Layer 3 of a small transformer language model trained on English Wikipedia (11 layers, counted from 0, width 128).
Take only the direct path to the model's output, skipping the later layers: a vector added to the residual stream pushes a token's score in proportion to its dot product with that token's output vector.

Output vectors of the tokens that the questions are about. A number n stands for (n - 500) times 0.0037.
"urb": 472 620 376 529 550 588 518 274 524 553 678 361 556 480 591 385 548 500 469 554 531 500 623 451 636 641 509 667 533 445 550 404 579 426 627 517 444 617 598 546 581 569 446 456 670 534 494 543 597 630 668 677 750 494 281 470 548 500 416 404 385 576 490 480 474 489 616 463 500 419 531 372 428 520 388 360 477 551 365 555 568 672 482 470 484 337 677 331 530 538 631 615 443 638 465 617 571 440 541 659 537 578 529 533 621 378 417 519 542 630 632 339 701 346 422 264 456 734 491 706 556 494 485 567 422 610 558 436
"ctor": 520 483 476 463 537 618 521 462 668 662 436 473 363 360 620 311 303 283 463 466 668 448 436 794 289 635 500 651 514 568 497 310 435 595 700 564 734 611 477 551 618 516 468 313 676 420 466 474 352 506 581 449 689 427 439 400 420 631 468 143 507 460 481 404 461 489 536 322 637 570 360 386 491 598 323 431 581 539 429 438 301 473 448 406 397 350 705 496 580 723 554 418 211 493 515 493 456 369 587 469 823 605 394 529 582 305 581 459 572 581 459 597 646 270 600 430 529 687 602 377 504 474 425 302 504 528 469 424
"uo": 614 638 532 543 481 610 605 371 512 618 487 384 481 464 440 601 591 448 438 497 384 532 599 317 505 581 352 635 512 554 654 497 585 487 434 359 608 473 766 672 531 541 551 573 458 534 516 552 494 487 578 494 691 500 439 349 557 381 351 436 509 466 503 648 472 489 696 480 545 606 525 431 492 403 469 273 585 649 389 721 406 383 427 727 426 349 560 253 457 606 545 479 479 351 538 543 678 448 471 529 380 645 471 673 701 408 512 497 511 614 547 413 520 493 590 403 676 585 550 662 476 540 545 367 533 512 624 426
"er": 589 495 642 505 318 484 547 724 317 515 464 580 530 519 586 565 635 379 615 495 471 425 398 469 542 494 424 496 542 485 455 610 382 621 632 350 441 504 526 558 314 581 574 605 701 305 579 410 530 502 500 624 563 555 565 340 566 500 442 552 600 446 527 555 495 524 550 604 510 300 400 396 502 492 388 667 457 506 515 585 595 543 395 479 390 589 387 582 697 667 468 495 578 319 593 404 485 373 593 537 362 463 436 313 463 336 640 604 406 467 517 423 690 506 524 450 479 425 629 546 440 342 743 519 557 458 623 513
"y": 644 355 640 440 482 532 578 698 470 605 446 541 441 556 466 599 459 508 318 489 517 367 560 461 560 455 495 530 587 668 493 581 318 455 396 531 462 455 507 724 628 562 372 584 565 350 615 503 648 498 532 256 526 580 513 363 496 492 634 366 362 576 355 545 508 554 476 468 479 553 423 454 531 608 588 597 451 455 665 602 586 396 475 486 473 388 387 546 472 620 347 292 546 421 479 555 485 353 563 472 325 628 390 531 338 633 492 417 584 523 525 395 394 545 566 455 354 413 621 506 404 330 454 451 392 447 549 530
"disambiguation": 518 656 535 392 913 407 596 423 515 655 384 296 439 496 493 598 516 370 281 359 547 676 567 539 476 566 507 510 481 568 444 169 743 600 522 500 496 415 541 661 500 567 566 273 461 760 513 762 218 517 720 466 770 707 438 602 508 574 291 297 224 548 408 362 408 453 399 291 451 443 402 361 473 493 496 514 709 496 483 603 631 301 611 439 584 388 500 387 489 639 667 532 466 539 259 399 621 470 550 623 686 579 550 489 429 422 651 500 493 414 363 374 725 442 396 242 716 633 570 696 340 327 534 345 375 558 541 338
"ime": 570 615 479 307 594 537 426 451 544 383 299 380 701 381 537 530 544 287 541 603 555 633 415 442 650 534 615 608 548 629 629 455 518 577 617 374 600 516 398 592 531 528 452 398 647 442 494 478 645 467 475 509 685 418 541 552 432 440 454 482 434 579 449 497 478 479 553 362 513 418 393 535 309 558 368 596 517 551 623 831 341 539 429 485 581 592 595 390 720 654 526 581 404 560 551 472 571 602 490 432 451 604 426 392 673 451 407 494 216 401 485 368 480 497 480 548 661 457 521 534 539 497 317 451 491 470 675 356
" females": 729 969 422 579 593 378 395 637 322 588 467 369 265 470 515 409 468 399 468 493 515 833 528 563 567 504 441 445 384 632 547 318 662 559 519 341 643 492 559 578 589 484 469 449 410 586 470 550 507 589 381 346 613 653 401 315 534 497 354 368 349 645 526 400 471 382 532 264 419 457 511 357 319 546 291 351 414 510 539 625 436 425 588 715 388 344 523 556 503 582 474 674 664 604 335 425 343 506 419 612 596 693 589 471 712 344 479 656 442 620 358 476 447 350 384 405 618 557 737 447 318 543 573 523 500 603 413 356
" list": 560 459 567 549 573 471 486 418 509 450 433 423 522 409 555 402 581 387 395 368 484 475 420 406 541 323 664 491 484 449 511 416 507 598 375 503 578 461 595 521 548 508 540 433 500 540 565 602 512 458 578 552 546 551 438 607 593 474 407 356 432 430 525 474 511 429 539 471 573 466 471 530 570 484 561 437 522 479 465 463 530 436 436 436 381 530 458 503 532 618 317 445 427 549 390 648 524 673 545 500 646 637 525 461 718 455 533 539 504 288 468 468 457 430 482 291 504 539 535 589 464 403 436 620 403 563 600 561
" to": 536 477 483 551 390 555 535 513 430 392 577 547 412 532 582 595 427 352 553 454 513 569 611 588 669 457 479 625 374 417 445 533 478 515 535 487 388 659 547 489 463 417 573 431 279 470 541 423 485 430 435 500 437 526 500 376 424 425 365 526 697 462 433 496 525 493 518 543 597 696 575 572 490 419 578 391 417 481 615 566 518 610 368 363 456 531 418 606 470 488 498 563 521 471 653 535 463 625 462 513 550 614 456 511 476 565 450 591 547 630 620 521 505 588 341 559 482 590 481 394 477 570 551 470 551 457 498 607
"phone": 575 577 334 565 701 518 345 500 555 631 610 315 514 568 284 436 658 435 463 751 520 417 471 382 531 554 596 565 439 509 464 370 460 514 622 401 574 565 551 564 588 370 683 278 539 500 500 510 392 517 493 465 782 455 393 601 466 626 368 470 550 582 441 358 483 456 407 554 581 487 234 485 450 645 197 321 358 629 508 377 388 419 446 315 528 455 368 411 515 573 653 581 567 299 325 666 563 338 589 696 589 677 521 455 624 430 689 409 371 563 389 566 485 489 486 554 545 411 542 517 269 406 548 425 542 542 453 331
"ts": 516 522 375 419 515 424 530 490 308 505 306 383 368 460 434 482 455 343 459 420 624 401 427 672 429 664 610 466 580 633 429 448 517 533 409 480 485 468 695 626 543 471 411 423 483 443 542 491 526 541 447 394 610 333 356 650 445 351 245 405 436 466 584 712 501 485 349 632 547 553 397 558 596 653 421 469 564 514 563 295 564 406 522 516 594 518 484 609 426 564 449 394 561 503 590 535 584 383 482 476 543 610 633 572 525 543 539 585 568 498 376 442 258 369 467 519 280 565 595 529 510 433 493 438 683 464 476 331
"red": 615 743 460 427 470 524 540 432 350 526 540 449 500 561 591 382 519 543 661 381 566 577 345 633 520 369 467 527 627 404 403 420 634 469 666 459 418 428 603 600 331 628 487 485 573 437 378 554 619 488 457 296 690 576 377 518 471 450 410 478 436 510 590 617 473 500 495 418 429 512 518 611 518 564 552 643 570 468 508 611 468 525 340 452 554 330 272 386 616 376 397 408 445 287 382 452 569 583 715 522 628 528 462 543 532 426 410 521 365 611 352 383 682 520 576 431 392 587 477 458 555 322 409 489 790 552 432 410
"arin": 751 539 644 512 535 490 437 508 488 575 432 385 385 503 338 480 645 524 373 387 558 476 531 519 513 558 555 593 548 372 498 531 625 539 605 508 677 406 548 508 787 514 466 597 567 490 591 506 497 424 653 690 727 540 570 371 556 479 375 308 592 564 510 503 462 488 585 405 633 490 570 300 487 611 506 612 515 613 556 491 259 288 387 561 352 463 468 259 649 683 416 495 511 610 552 544 340 429 487 530 596 663 398 497 687 381 727 573 638 349 521 557 538 270 620 425 627 628 630 506 382 516 473 562 469 497 615 308
" status": 635 550 520 755 567 650 459 307 312 450 393 410 589 486 471 429 658 424 540 340 493 586 391 370 554 605 502 631 408 493 494 352 574 467 514 377 489 475 571 579 517 580 585 415 541 661 483 612 405 314 557 482 568 621 393 597 609 578 566 560 449 374 519 498 491 449 469 451 517 414 373 461 622 428 473 446 512 635 500 573 500 537 578 584 466 512 458 474 498 602 463 388 549 412 420 535 545 509 478 511 490 752 645 490 437 460 454 562 579 489 518 407 408 447 461 406 457 628 495 436 403 366 394 495 336 613 497 428
"fare": 461 872 533 564 600 437 497 368 263 503 355 506 597 526 529 285 721 362 552 497 604 451 430 637 550 575 557 771 293 539 289 508 585 746 696 421 438 403 714 548 517 573 568 468 510 526 482 606 462 380 476 552 682 504 633 722 535 397 283 347 469 523 440 593 478 442 435 496 592 309 385 389 437 711 420 234 662 646 616 552 381 431 474 514 705 371 529 458 428 562 570 431 480 430 323 534 586 350 521 439 522 567 676 485 440 431 573 667 401 515 406 494 653 481 280 451 337 460 616 517 461 497 425 336 687 603 658 315
"ville": 444 636 379 389 691 498 355 566 403 537 638 404 524 422 483 447 624 413 642 600 480 458 298 342 408 669 484 458 472 477 579 474 384 536 595 516 706 423 515 474 577 500 426 389 534 577 627 497 378 541 544 373 633 577 438 480 530 540 355 426 403 428 397 373 482 524 581 570 605 456 509 353 515 484 479 549 473 389 495 553 371 272 467 603 485 521 430 340 426 721 503 510 684 500 449 480 705 537 606 540 581 598 515 625 660 443 607 533 579 460 575 730 546 458 476 394 613 447 556 657 453 330 422 470 671 562 401 395
"ations": 707 559 437 548 486 610 388 452 407 444 303 529 532 481 365 459 393 302 595 385 596 268 398 429 565 485 381 549 430 660 564 369 534 504 571 387 612 639 544 621 674 694 550 525 753 702 453 476 514 408 570 431 685 723 577 653 595 517 414 314 552 615 284 582 468 439 525 372 528 489 528 415 471 506 352 620 642 547 523 346 500 504 464 497 693 599 487 407 497 630 529 733 523 429 421 451 646 491 572 569 461 400 547 382 473 332 390 705 310 608 444 286 355 462 269 673 671 663 641 711 484 406 567 428 466 503 630 381
"age": 609 526 270 503 349 450 513 509 411 571 445 371 422 447 486 419 607 427 530 512 651 449 549 302 545 358 549 603 462 615 334 526 209 625 460 320 510 461 589 596 442 597 416 548 503 701 507 453 466 423 672 635 605 486 611 461 525 484 306 495 510 472 448 292 490 505 712 598 514 527 547 321 525 333 389 687 454 729 329 346 678 300 551 441 503 533 620 581 634 634 534 631 600 325 442 460 553 408 631 700 620 688 510 378 386 424 445 527 392 638 576 481 553 375 554 455 607 500 423 583 534 350 291 469 698 523 681 430
" albums": 638 545 571 482 549 669 552 477 405 611 220 466 385 441 590 682 704 408 363 589 489 549 377 411 602 521 572 538 630 440 430 428 580 433 409 273 685 394 611 683 585 453 642 327 607 610 356 581 503 430 641 338 664 551 199 620 573 682 436 413 370 467 487 389 484 405 587 349 550 513 474 290 476 524 503 400 584 594 415 261 344 507 380 438 381 549 425 425 438 515 539 556 657 591 376 571 426 408 473 558 596 623 693 434 674 463 497 635 555 458 472 592 446 457 484 472 546 669 578 616 283 471 531 612 576 497 552 311
"ies": 693 558 476 413 553 554 399 584 448 604 401 494 535 440 492 635 468 399 371 443 618 349 518 489 630 683 517 637 616 685 435 621 457 406 497 407 525 387 512 761 839 479 312 625 627 411 481 584 617 443 503 430 654 641 414 378 470 376 558 310 575 513 494 618 498 468 567 466 426 443 487 389 371 604 585 548 659 482 613 518 627 362 512 467 445 508 353 602 363 649 359 505 445 485 394 681 562 440 410 569 321 644 438 436 317 505 458 503 489 562 405 388 396 510 359 390 422 530 680 503 369 309 338 453 533 542 555 421
"stan": 564 637 476 556 432 247 628 237 328 666 515 400 442 420 479 350 691 495 250 588 396 524 493 403 470 577 628 587 656 487 288 476 489 540 557 519 397 438 685 336 509 583 477 427 514 644 393 440 363 579 550 570 666 385 158 656 611 552 346 337 325 515 405 381 485 487 382 431 335 371 679 151 497 490 457 327 549 369 536 339 455 534 698 452 604 548 523 435 438 629 493 475 432 651 387 500 411 289 782 574 490 655 496 402 483 410 459 543 669 555 439 352 546 473 494 296 459 485 469 504 387 507 688 576 514 575 490 431
"eller": 665 608 257 473 404 392 535 631 495 585 455 469 332 225 708 286 576 448 556 486 494 539 536 396 381 652 473 609 740 435 664 545 424 508 516 257 592 516 603 468 486 447 504 545 521 298 500 551 350 540 753 569 733 589 402 482 467 529 268 347 359 578 386 553 469 489 553 392 419 500 347 492 595 462 448 395 783 550 540 681 600 419 354 397 515 533 744 352 481 641 666 378 503 400 580 489 500 534 401 512 415 521 592 267 536 352 624 612 474 332 368 785 562 289 503 500 632 492 606 632 329 596 438 658 704 535 752 264
"cal": 558 448 520 565 390 377 590 476 484 565 431 529 472 383 557 416 571 243 522 382 787 442 622 573 316 593 531 551 482 327 542 564 512 516 691 525 506 527 682 638 534 497 450 378 491 537 528 457 444 546 666 348 689 410 365 622 425 497 519 359 359 405 544 398 482 496 418 622 545 303 608 391 695 724 448 268 477 580 539 457 446 503 480 441 516 437 520 392 500 599 587 561 474 453 528 488 390 287 563 612 353 563 605 568 568 396 523 435 503 479 436 379 398 456 609 360 653 490 435 567 400 497 312 394 527 541 506 318

Each question shows what one neuron of this layer's MLP adds at an activation of 1. A number n stands for (n - 500) times 0.0048.

n68: 468 442 573 527 495 500 522 462 384 428 528 609 362 477 520 395 442 459 464 424 546 408 519 396 567 558 559 400 513 489 599 433 613 392 524 532 434 416 608 553 478 467 376 554 682 412 557 554 434 490 602 467 677 592 398 440 474 369 535 413 423 451 619 453 404 460 374 459 555 330 629 347 625 523 417 476 615 564 600 304 484 458 410 539 578 486 497 549 449 540 442 511 627 352 505 589 334 336 570 562 540 684 614 447 470 318 531 448 375 456 500 512 516 503 663 483 659 310 342 342 483 534 320 437 443 473 522 524
Pushed down most: " to"

n470: 519 539 402 497 562 568 446 666 372 540 650 432 824 474 529 497 448 566 673 399 540 456 400 478 519 454 465 444 545 434 597 412 480 503 542 583 540 448 426 508 650 521 465 503 500 314 304 570 461 596 451 351 408 612 516 473 460 600 615 489 364 381 510 602 333 415 578 494 549 545 400 486 524 612 601 569 487 596 469 445 440 505 511 466 634 405 410 416 505 521 470 500 485 693 710 568 330 359 468 343 257 430 430 500 379 508 394 500 490 578 367 477 525 430 603 450 410 588 569 569 521 427 550 642 624 450 546 600
Pushed down most: "age"

n371: 386 382 560 398 455 432 677 587 597 575 563 602 410 370 600 380 582 421 481 530 484 475 337 506 497 598 425 423 445 692 458 420 614 413 647 671 591 541 454 381 506 456 468 469 480 535 385 497 411 492 663 441 355 492 706 538 484 474 584 370 554 505 505 583 536 444 523 441 432 596 597 450 468 585 422 503 473 377 545 578 456 485 543 626 594 451 647 476 473 356 446 654 582 609 557 514 489 428 495 484 497 416 492 429 338 680 572 636 433 583 630 637 570 685 250 518 567 571 495 296 466 524 392 469 534 506 600 556
Which of these tokens does it push up most? "ctor"

n66: 546 658 630 613 536 558 488 443 569 359 342 340 360 576 414 626 505 378 404 394 584 475 464 438 433 492 326 675 522 487 478 616 495 455 544 538 374 616 679 518 428 466 585 459 398 570 557 582 547 406 548 485 484 534 554 364 438 422 378 468 538 540 569 527 628 524 589 477 623 478 461 628 439 517 430 398 596 520 404 572 429 517 478 482 493 383 573 535 382 452 457 431 505 476 412 442 426 556 379 471 580 382 413 583 500 503 500 490 574 495 482 556 559 609 402 477 264 424 569 576 331 520 623 447 523 469 379 512
Which three tokens does it push up most, strongest first? "fare", "uo", " to"

n320: 275 540 636 406 539 608 521 494 589 512 513 538 713 513 539 476 467 476 450 451 522 409 504 439 513 595 458 327 453 391 387 623 491 507 532 599 445 538 387 588 523 504 557 516 550 550 567 593 445 541 402 586 600 511 536 407 432 496 670 608 602 507 542 365 474 661 422 555 449 444 433 536 532 574 449 547 537 403 550 401 542 508 345 514 526 481 452 491 488 462 449 451 601 492 564 482 467 563 470 315 543 477 520 483 575 386 500 443 500 524 392 502 586 457 391 465 567 493 517 558 550 465 520 456 392 400 456 574
Which two tokens does it push up most, strongest first? "er", "ville"

n465: 593 477 532 469 509 516 504 520 489 497 531 484 497 492 515 463 510 510 536 542 474 435 467 449 499 464 441 492 463 523 511 556 507 558 481 489 501 433 553 518 494 509 505 477 477 517 517 485 531 492 495 538 450 475 505 459 521 447 488 499 531 464 468 464 506 531 537 494 478 491 477 572 554 546 483 491 466 548 462 471 496 497 498 482 497 513 513 485 450 487 460 488 531 522 527 478 487 485 493 458 485 543 477 501 483 568 482 536 518 402 505 511 537 488 488 469 467 508 475 495 478 420 505 485 503 509 474 523
Pushed down most: "disambiguation"

n339: 421 464 523 637 628 469 502 582 495 554 502 686 613 567 475 374 231 540 751 541 591 557 518 584 515 559 462 505 542 362 607 432 478 518 495 406 438 438 482 442 440 441 673 576 610 452 363 600 514 482 566 349 457 553 450 549 368 395 474 445 395 452 505 518 591 472 584 487 510 415 460 581 425 576 412 495 505 356 381 393 479 556 487 406 477 622 587 398 507 421 500 518 441 404 528 436 541 584 416 618 421 555 523 345 466 529 505 433 539 447 472 483 537 667 413 457 619 484 588 558 685 335 576 427 508 464 690 470
Which of these tokens does it push up most? "ations"

n464: 540 623 374 524 465 551 516 585 497 500 405 603 500 462 629 434 506 358 326 655 328 562 597 632 464 483 449 447 593 336 500 630 387 424 440 597 290 370 508 575 704 435 414 569 569 399 381 474 377 555 639 663 456 535 429 469 416 465 555 360 492 492 343 475 482 351 422 488 548 667 618 454 563 530 330 486 475 536 546 467 636 495 654 482 450 589 584 578 358 329 362 431 546 446 618 379 688 458 347 445 575 494 481 415 444 532 442 472 417 400 354 592 572 509 423 349 463 369 420 420 460 600 581 415 468 583 553 370
Which of these tokens does it push up most? "eller"

n299: 476 516 502 436 517 514 392 536 473 483 493 521 672 454 523 597 462 493 479 514 530 388 504 483 514 577 433 505 437 433 493 546 407 446 526 520 536 393 545 472 550 445 559 489 684 530 528 498 518 429 529 403 341 589 500 435 532 519 500 398 478 453 543 505 561 467 330 517 452 476 494 522 493 518 539 473 477 445 491 558 471 469 496 498 450 551 543 573 523 484 489 590 518 356 500 464 515 613 560 530 493 492 438 454 584 526 500 473 476 603 540 596 373 569 386 517 426 431 468 567 491 416 349 517 504 484 579 521
Which of these tokens does it push up most? "ies"

n443: 560 425 593 511 484 481 616 510 610 534 562 572 634 464 350 617 495 706 331 572 539 497 459 421 547 500 599 458 577 511 526 739 469 460 598 419 467 631 425 486 582 477 579 486 480 487 558 443 529 560 530 466 583 456 580 335 511 503 593 565 661 347 510 555 361 680 548 398 510 386 392 416 539 508 418 546 531 463 546 466 679 465 583 542 492 405 381 466 437 316 558 667 415 472 543 566 430 584 411 394 336 494 668 330 603 395 536 489 588 445 439 342 356 640 382 471 528 583 560 521 475 463 476 483 475 296 447 512
Which of these tokens does it push up most? "ies"

n394: 603 460 595 436 676 333 472 425 505 541 482 482 494 428 428 521 513 531 503 487 560 439 559 345 638 519 421 610 408 542 592 604 517 527 427 381 403 307 521 432 432 538 419 399 420 313 652 633 535 424 417 477 435 530 536 535 413 435 549 383 450 392 477 424 396 377 495 409 530 430 180 511 466 526 540 377 539 539 615 378 422 472 518 299 463 522 465 408 371 505 463 508 556 421 537 444 480 551 670 490 279 534 518 621 389 453 459 407 462 518 355 639 272 418 506 456 450 428 609 451 487 532 467 478 390 637 583 537
Pushed down most: "urb"

n232: 386 573 492 467 517 569 450 488 490 617 413 518 443 588 513 565 398 666 469 364 471 430 592 573 594 545 634 435 608 562 477 638 615 602 587 468 391 527 516 440 398 650 516 385 563 392 511 396 686 568 566 456 621 374 614 489 379 465 399 464 356 735 538 579 371 569 403 503 551 447 455 598 531 524 376 516 625 516 681 406 489 586 607 528 463 455 543 384 522 682 455 546 507 413 609 588 528 641 581 383 426 395 447 580 475 365 380 505 617 648 529 430 456 563 483 436 505 532 557 303 546 458 317 578 633 535 440 433
Pushed down most: " albums"

n50: 455 567 513 530 504 484 452 537 501 487 497 439 480 536 488 514 478 534 568 465 453 543 504 492 507 530 494 527 529 512 468 499 489 522 477 492 459 494 465 514 467 484 458 534 509 510 492 452 499 491 506 567 459 497 512 531 476 449 546 461 493 476 505 512 494 564 496 518 482 545 541 539 489 530 507 458 497 526 477 497 495 540 529 520 494 472 474 548 497 496 471 400 504 550 463 511 499 430 483 571 502 542 519 542 517 513 571 492 478 525 476 465 475 527 488 520 478 532 505 482 484 516 417 526 473 529 490 537
Pushed down most: "ations"

n30: 536 530 557 419 619 438 417 459 484 486 676 469 626 519 507 539 294 340 551 397 490 455 630 561 468 640 614 387 413 537 488 546 458 518 418 553 427 543 588 632 479 452 448 615 588 510 488 653 557 606 533 458 474 538 464 495 483 410 590 415 543 475 550 549 484 570 500 567 538 393 610 329 597 444 602 419 637 507 490 489 367 351 617 400 315 495 473 517 489 493 655 475 388 359 580 465 571 500 463 561 333 660 465 670 363 513 473 425 519 505 550 456 418 353 505 396 486 455 473 498 436 426 454 513 640 551 583 566
Which of these tokens does it push up most? "ies"

n468: 427 517 454 551 559 546 400 531 495 450 453 478 592 431 350 642 431 597 578 374 390 443 503 544 483 500 549 587 596 310 472 213 512 388 337 561 566 529 511 430 567 500 542 541 607 534 522 447 550 351 489 503 507 515 533 454 373 400 277 517 654 537 675 590 552 386 421 444 650 453 437 451 290 578 484 373 662 475 477 570 598 503 397 575 415 654 489 653 429 538 548 564 503 393 394 398 545 488 449 316 629 348 562 566 511 299 517 480 435 582 514 399 547 532 542 489 440 612 506 475 367 542 582 485 482 786 387 241
Pushed down most: "y"

n383: 607 503 560 503 359 445 371 459 436 550 538 442 463 528 520 515 468 548 364 589 650 403 572 503 359 521 397 451 467 547 492 464 494 547 629 503 313 392 679 609 667 507 451 444 407 583 601 570 377 405 517 508 395 503 434 466 443 416 411 369 421 300 537 516 473 305 651 560 545 316 492 527 518 639 417 418 610 680 478 486 505 455 400 536 647 464 476 409 639 475 421 481 459 495 589 333 658 580 361 492 473 645 609 541 393 478 444 550 495 516 646 576 369 481 428 486 346 516 559 472 493 407 374 451 535 413 530 440
Which of these tokens does it push up most? "fare"

n172: 485 494 529 429 491 472 482 535 491 457 531 561 452 537 589 486 451 458 538 509 493 528 565 566 507 480 403 499 533 485 525 503 499 470 505 483 441 486 500 440 489 506 441 469 525 518 519 484 556 544 455 492 542 468 411 523 492 501 465 549 471 460 516 541 480 492 561 498 525 518 498 533 526 579 510 506 505 493 522 528 488 498 496 480 493 485 462 532 507 511 512 467 488 472 600 449 571 473 539 532 473 537 524 514 471 474 445 450 551 518 482 513 524 499 499 492 499 441 408 530 566 478 486 550 461 494 480 468
Which of these tokens does it push up most? "red"

n428: 510 631 409 407 508 404 488 359 478 389 598 571 505 525 507 535 495 402 639 571 448 340 479 402 719 427 414 522 429 422 473 493 489 388 518 459 542 607 500 650 559 604 460 495 630 480 642 531 577 480 406 465 415 521 507 470 472 548 523 465 538 475 529 294 553 571 588 608 515 455 590 508 498 592 469 344 490 410 299 389 467 584 475 431 477 361 649 394 493 564 543 580 412 398 647 376 784 484 535 515 474 559 528 387 498 432 535 449 389 673 445 540 560 500 471 456 606 684 530 468 543 385 427 508 405 510 510 445
Which three tokens does it push up most, strongest first? "urb", "ations", "age"

n369: 645 638 452 545 426 352 476 482 554 466 530 703 610 649 519 550 543 431 561 452 629 594 483 756 511 352 461 480 690 638 473 483 524 363 529 633 393 580 463 468 394 581 475 427 503 534 402 313 534 534 516 478 596 430 503 491 627 627 503 567 567 706 409 629 507 261 549 473 718 575 527 584 630 623 423 549 350 514 383 473 557 578 500 419 486 587 469 590 443 346 454 517 573 656 520 611 506 527 621 483 623 670 329 613 524 397 567 511 457 410 480 659 663 371 560 455 473 471 547 503 559 514 395 488 541 520 670 474
Pushed down most: "uo"

n220: 518 414 555 503 358 493 418 588 573 552 498 519 519 393 410 627 457 488 524 373 527 312 533 525 468 470 577 590 331 295 640 573 642 533 533 508 518 523 475 518 410 405 446 454 457 755 475 408 410 615 592 617 506 610 454 555 473 458 441 488 410 512 502 527 633 540 622 554 426 382 411 444 558 554 521 497 481 581 649 577 472 677 500 505 409 426 542 322 511 409 547 480 484 462 622 580 484 566 458 410 441 420 559 365 585 428 595 428 642 591 688 484 548 559 497 495 476 545 549 379 422 542 429 557 446 356 439 549
Which two tokens does it push up most, strongest first? "cal", "arin"

n264: 395 593 589 463 464 465 615 579 477 401 518 375 433 471 558 466 595 437 513 462 473 410 354 574 564 408 537 471 675 454 544 503 378 533 616 448 783 399 427 409 342 554 545 589 445 433 614 461 606 460 459 442 458 581 542 665 660 477 503 484 620 350 526 561 592 387 474 450 590 565 540 434 510 527 467 418 508 487 450 465 625 464 555 560 529 394 538 503 584 503 368 623 505 391 595 611 526 426 388 635 347 512 332 466 595 584 692 621 467 441 481 475 235 475 617 443 497 720 466 474 590 396 638 514 301 473 541 562
Which three tokens does it push up most, strongest first? "er", " list", "arin"

n490: 396 381 667 607 505 500 468 638 421 512 417 472 365 431 553 592 524 586 441 364 469 521 391 615 651 479 486 521 632 644 348 444 539 411 479 529 758 218 348 431 303 478 583 444 564 521 572 441 491 479 505 372 466 575 480 490 539 619 524 480 490 497 394 627 370 531 455 421 518 592 462 532 584 505 442 431 582 569 443 564 558 532 508 533 469 478 513 477 618 487 584 601 519 380 529 471 365 519 603 520 508 386 523 477 550 386 566 463 520 461 417 417 487 432 517 355 406 534 564 327 279 443 505 286 546 391 493 482
Pushed down most: "urb"

n316: 619 527 454 414 432 553 431 518 473 329 449 439 469 535 425 474 339 472 566 566 531 383 461 530 585 493 590 533 425 607 491 434 528 415 525 589 348 324 556 332 603 336 498 537 624 358 488 421 598 483 523 512 396 438 467 442 443 564 473 618 589 550 633 591 519 521 419 593 447 604 530 562 556 421 432 471 415 510 510 521 571 587 545 472 483 610 515 377 498 537 466 571 531 495 570 401 597 449 443 460 575 577 586 599 486 661 512 466 491 277 466 532 609 302 469 451 493 685 554 361 420 617 381 492 548 520 530 461
Which of these tokens does it push up most? "ts"

n364: 512 593 553 397 552 551 568 514 441 377 543 526 724 593 483 541 563 428 681 437 529 431 445 445 608 331 535 573 454 428 575 453 450 395 530 503 562 470 458 415 297 449 418 396 637 586 609 506 298 491 483 523 454 384 390 545 582 576 506 497 517 547 562 762 589 458 637 506 608 474 534 418 662 793 652 449 503 465 405 764 584 624 442 575 373 494 432 444 352 727 497 554 369 431 431 461 626 487 547 523 659 525 541 457 568 515 677 488 429 488 411 644 329 528 494 497 364 476 573 346 525 279 530 724 435 566 582 414
Pushed down most: "age"

n193: 543 520 634 547 561 500 497 421 635 521 405 638 605 429 789 577 579 538 464 627 564 449 486 652 456 503 467 577 524 461 519 580 462 517 641 278 415 551 379 546 473 390 447 437 434 433 721 558 469 494 372 464 515 425 522 514 356 319 581 360 380 469 537 475 507 579 422 450 428 324 626 540 696 434 631 358 396 456 584 368 325 378 555 338 359 550 419 453 400 592 497 526 469 664 497 486 479 423 450 555 566 626 361 617 484 666 519 416 567 389 573 542 483 622 429 492 561 299 423 516 503 619 486 500 483 537 450 490
Pushed down most: "ations"

n375: 511 629 513 411 444 534 512 285 529 481 510 595 609 611 376 515 429 659 497 453 464 430 595 617 505 306 497 464 603 544 487 612 525 529 497 558 549 534 539 460 619 406 418 428 544 629 518 508 446 633 438 584 389 497 326 482 503 485 631 660 557 523 348 410 503 413 520 352 438 631 543 471 490 395 437 463 571 500 545 614 471 623 480 298 341 544 560 464 426 530 365 463 486 500 619 391 599 390 533 518 508 591 436 505 522 654 505 363 626 461 461 594 495 613 552 601 478 309 634 525 520 600 585 541 575 537 321 515
Which three tokens does it push up most, strongest first? "stan", " to", "y"

n199: 627 328 396 440 488 564 536 553 445 450 480 497 506 494 570 500 261 399 489 590 514 372 438 367 560 529 534 608 494 524 497 557 515 291 562 415 488 581 593 568 715 475 263 488 472 388 557 571 689 520 462 520 628 435 494 584 477 620 509 531 341 549 522 328 500 534 378 599 472 338 542 485 635 361 562 328 489 557 488 630 445 358 565 713 443 448 445 609 805 514 543 506 534 389 373 561 647 583 617 599 423 676 569 435 374 536 579 494 363 506 598 478 405 372 622 508 541 582 424 477 566 526 467 473 629 313 374 477
Which of these tokens does it push up most? "age"

n333: 477 442 570 440 384 331 486 616 636 667 534 589 513 420 532 458 435 350 234 488 473 492 558 467 551 435 511 569 461 534 421 651 521 297 525 467 416 583 488 508 407 624 502 418 580 473 453 400 497 390 481 534 458 544 391 498 586 366 505 459 462 505 521 416 526 492 464 399 667 519 461 429 464 573 532 508 488 505 405 612 548 384 480 487 493 429 520 453 541 536 478 434 527 660 465 396 558 339 468 468 538 667 431 413 526 469 391 592 557 613 572 498 411 387 300 615 569 510 602 422 363 507 597 591 440 497 573 380
Which of these tokens does it push up most? "stan"

n492: 556 457 505 363 531 417 421 440 346 366 495 597 443 466 405 495 548 412 638 384 369 556 462 467 611 497 430 530 575 519 575 539 577 457 454 449 671 541 523 531 457 606 575 492 422 532 604 572 478 549 483 714 588 402 480 513 659 433 544 407 488 368 469 485 543 397 582 510 469 600 410 495 690 502 334 292 407 357 482 578 576 347 552 468 502 479 500 330 525 563 457 625 587 350 460 392 545 540 413 566 443 449 334 620 538 435 490 583 409 607 425 479 474 469 580 435 545 500 419 539 407 470 400 576 461 584 538 471
Which of these tokens does it push up most? "uo"

n409: 375 270 449 415 455 375 372 630 565 378 515 446 571 627 438 457 505 468 585 421 477 354 583 547 528 408 677 385 431 457 631 567 476 441 607 503 438 572 528 510 527 505 487 563 672 556 407 508 486 563 500 545 666 366 475 482 472 406 492 672 466 470 560 530 613 522 500 572 593 539 302 474 569 455 529 412 368 538 411 473 320 507 415 492 381 446 600 373 390 478 605 477 502 441 508 413 298 486 460 433 382 541 545 500 309 368 659 520 568 581 604 495 450 450 441 552 505 582 393 500 464 518 597 594 625 521 568 515
Pushed down most: "disambiguation"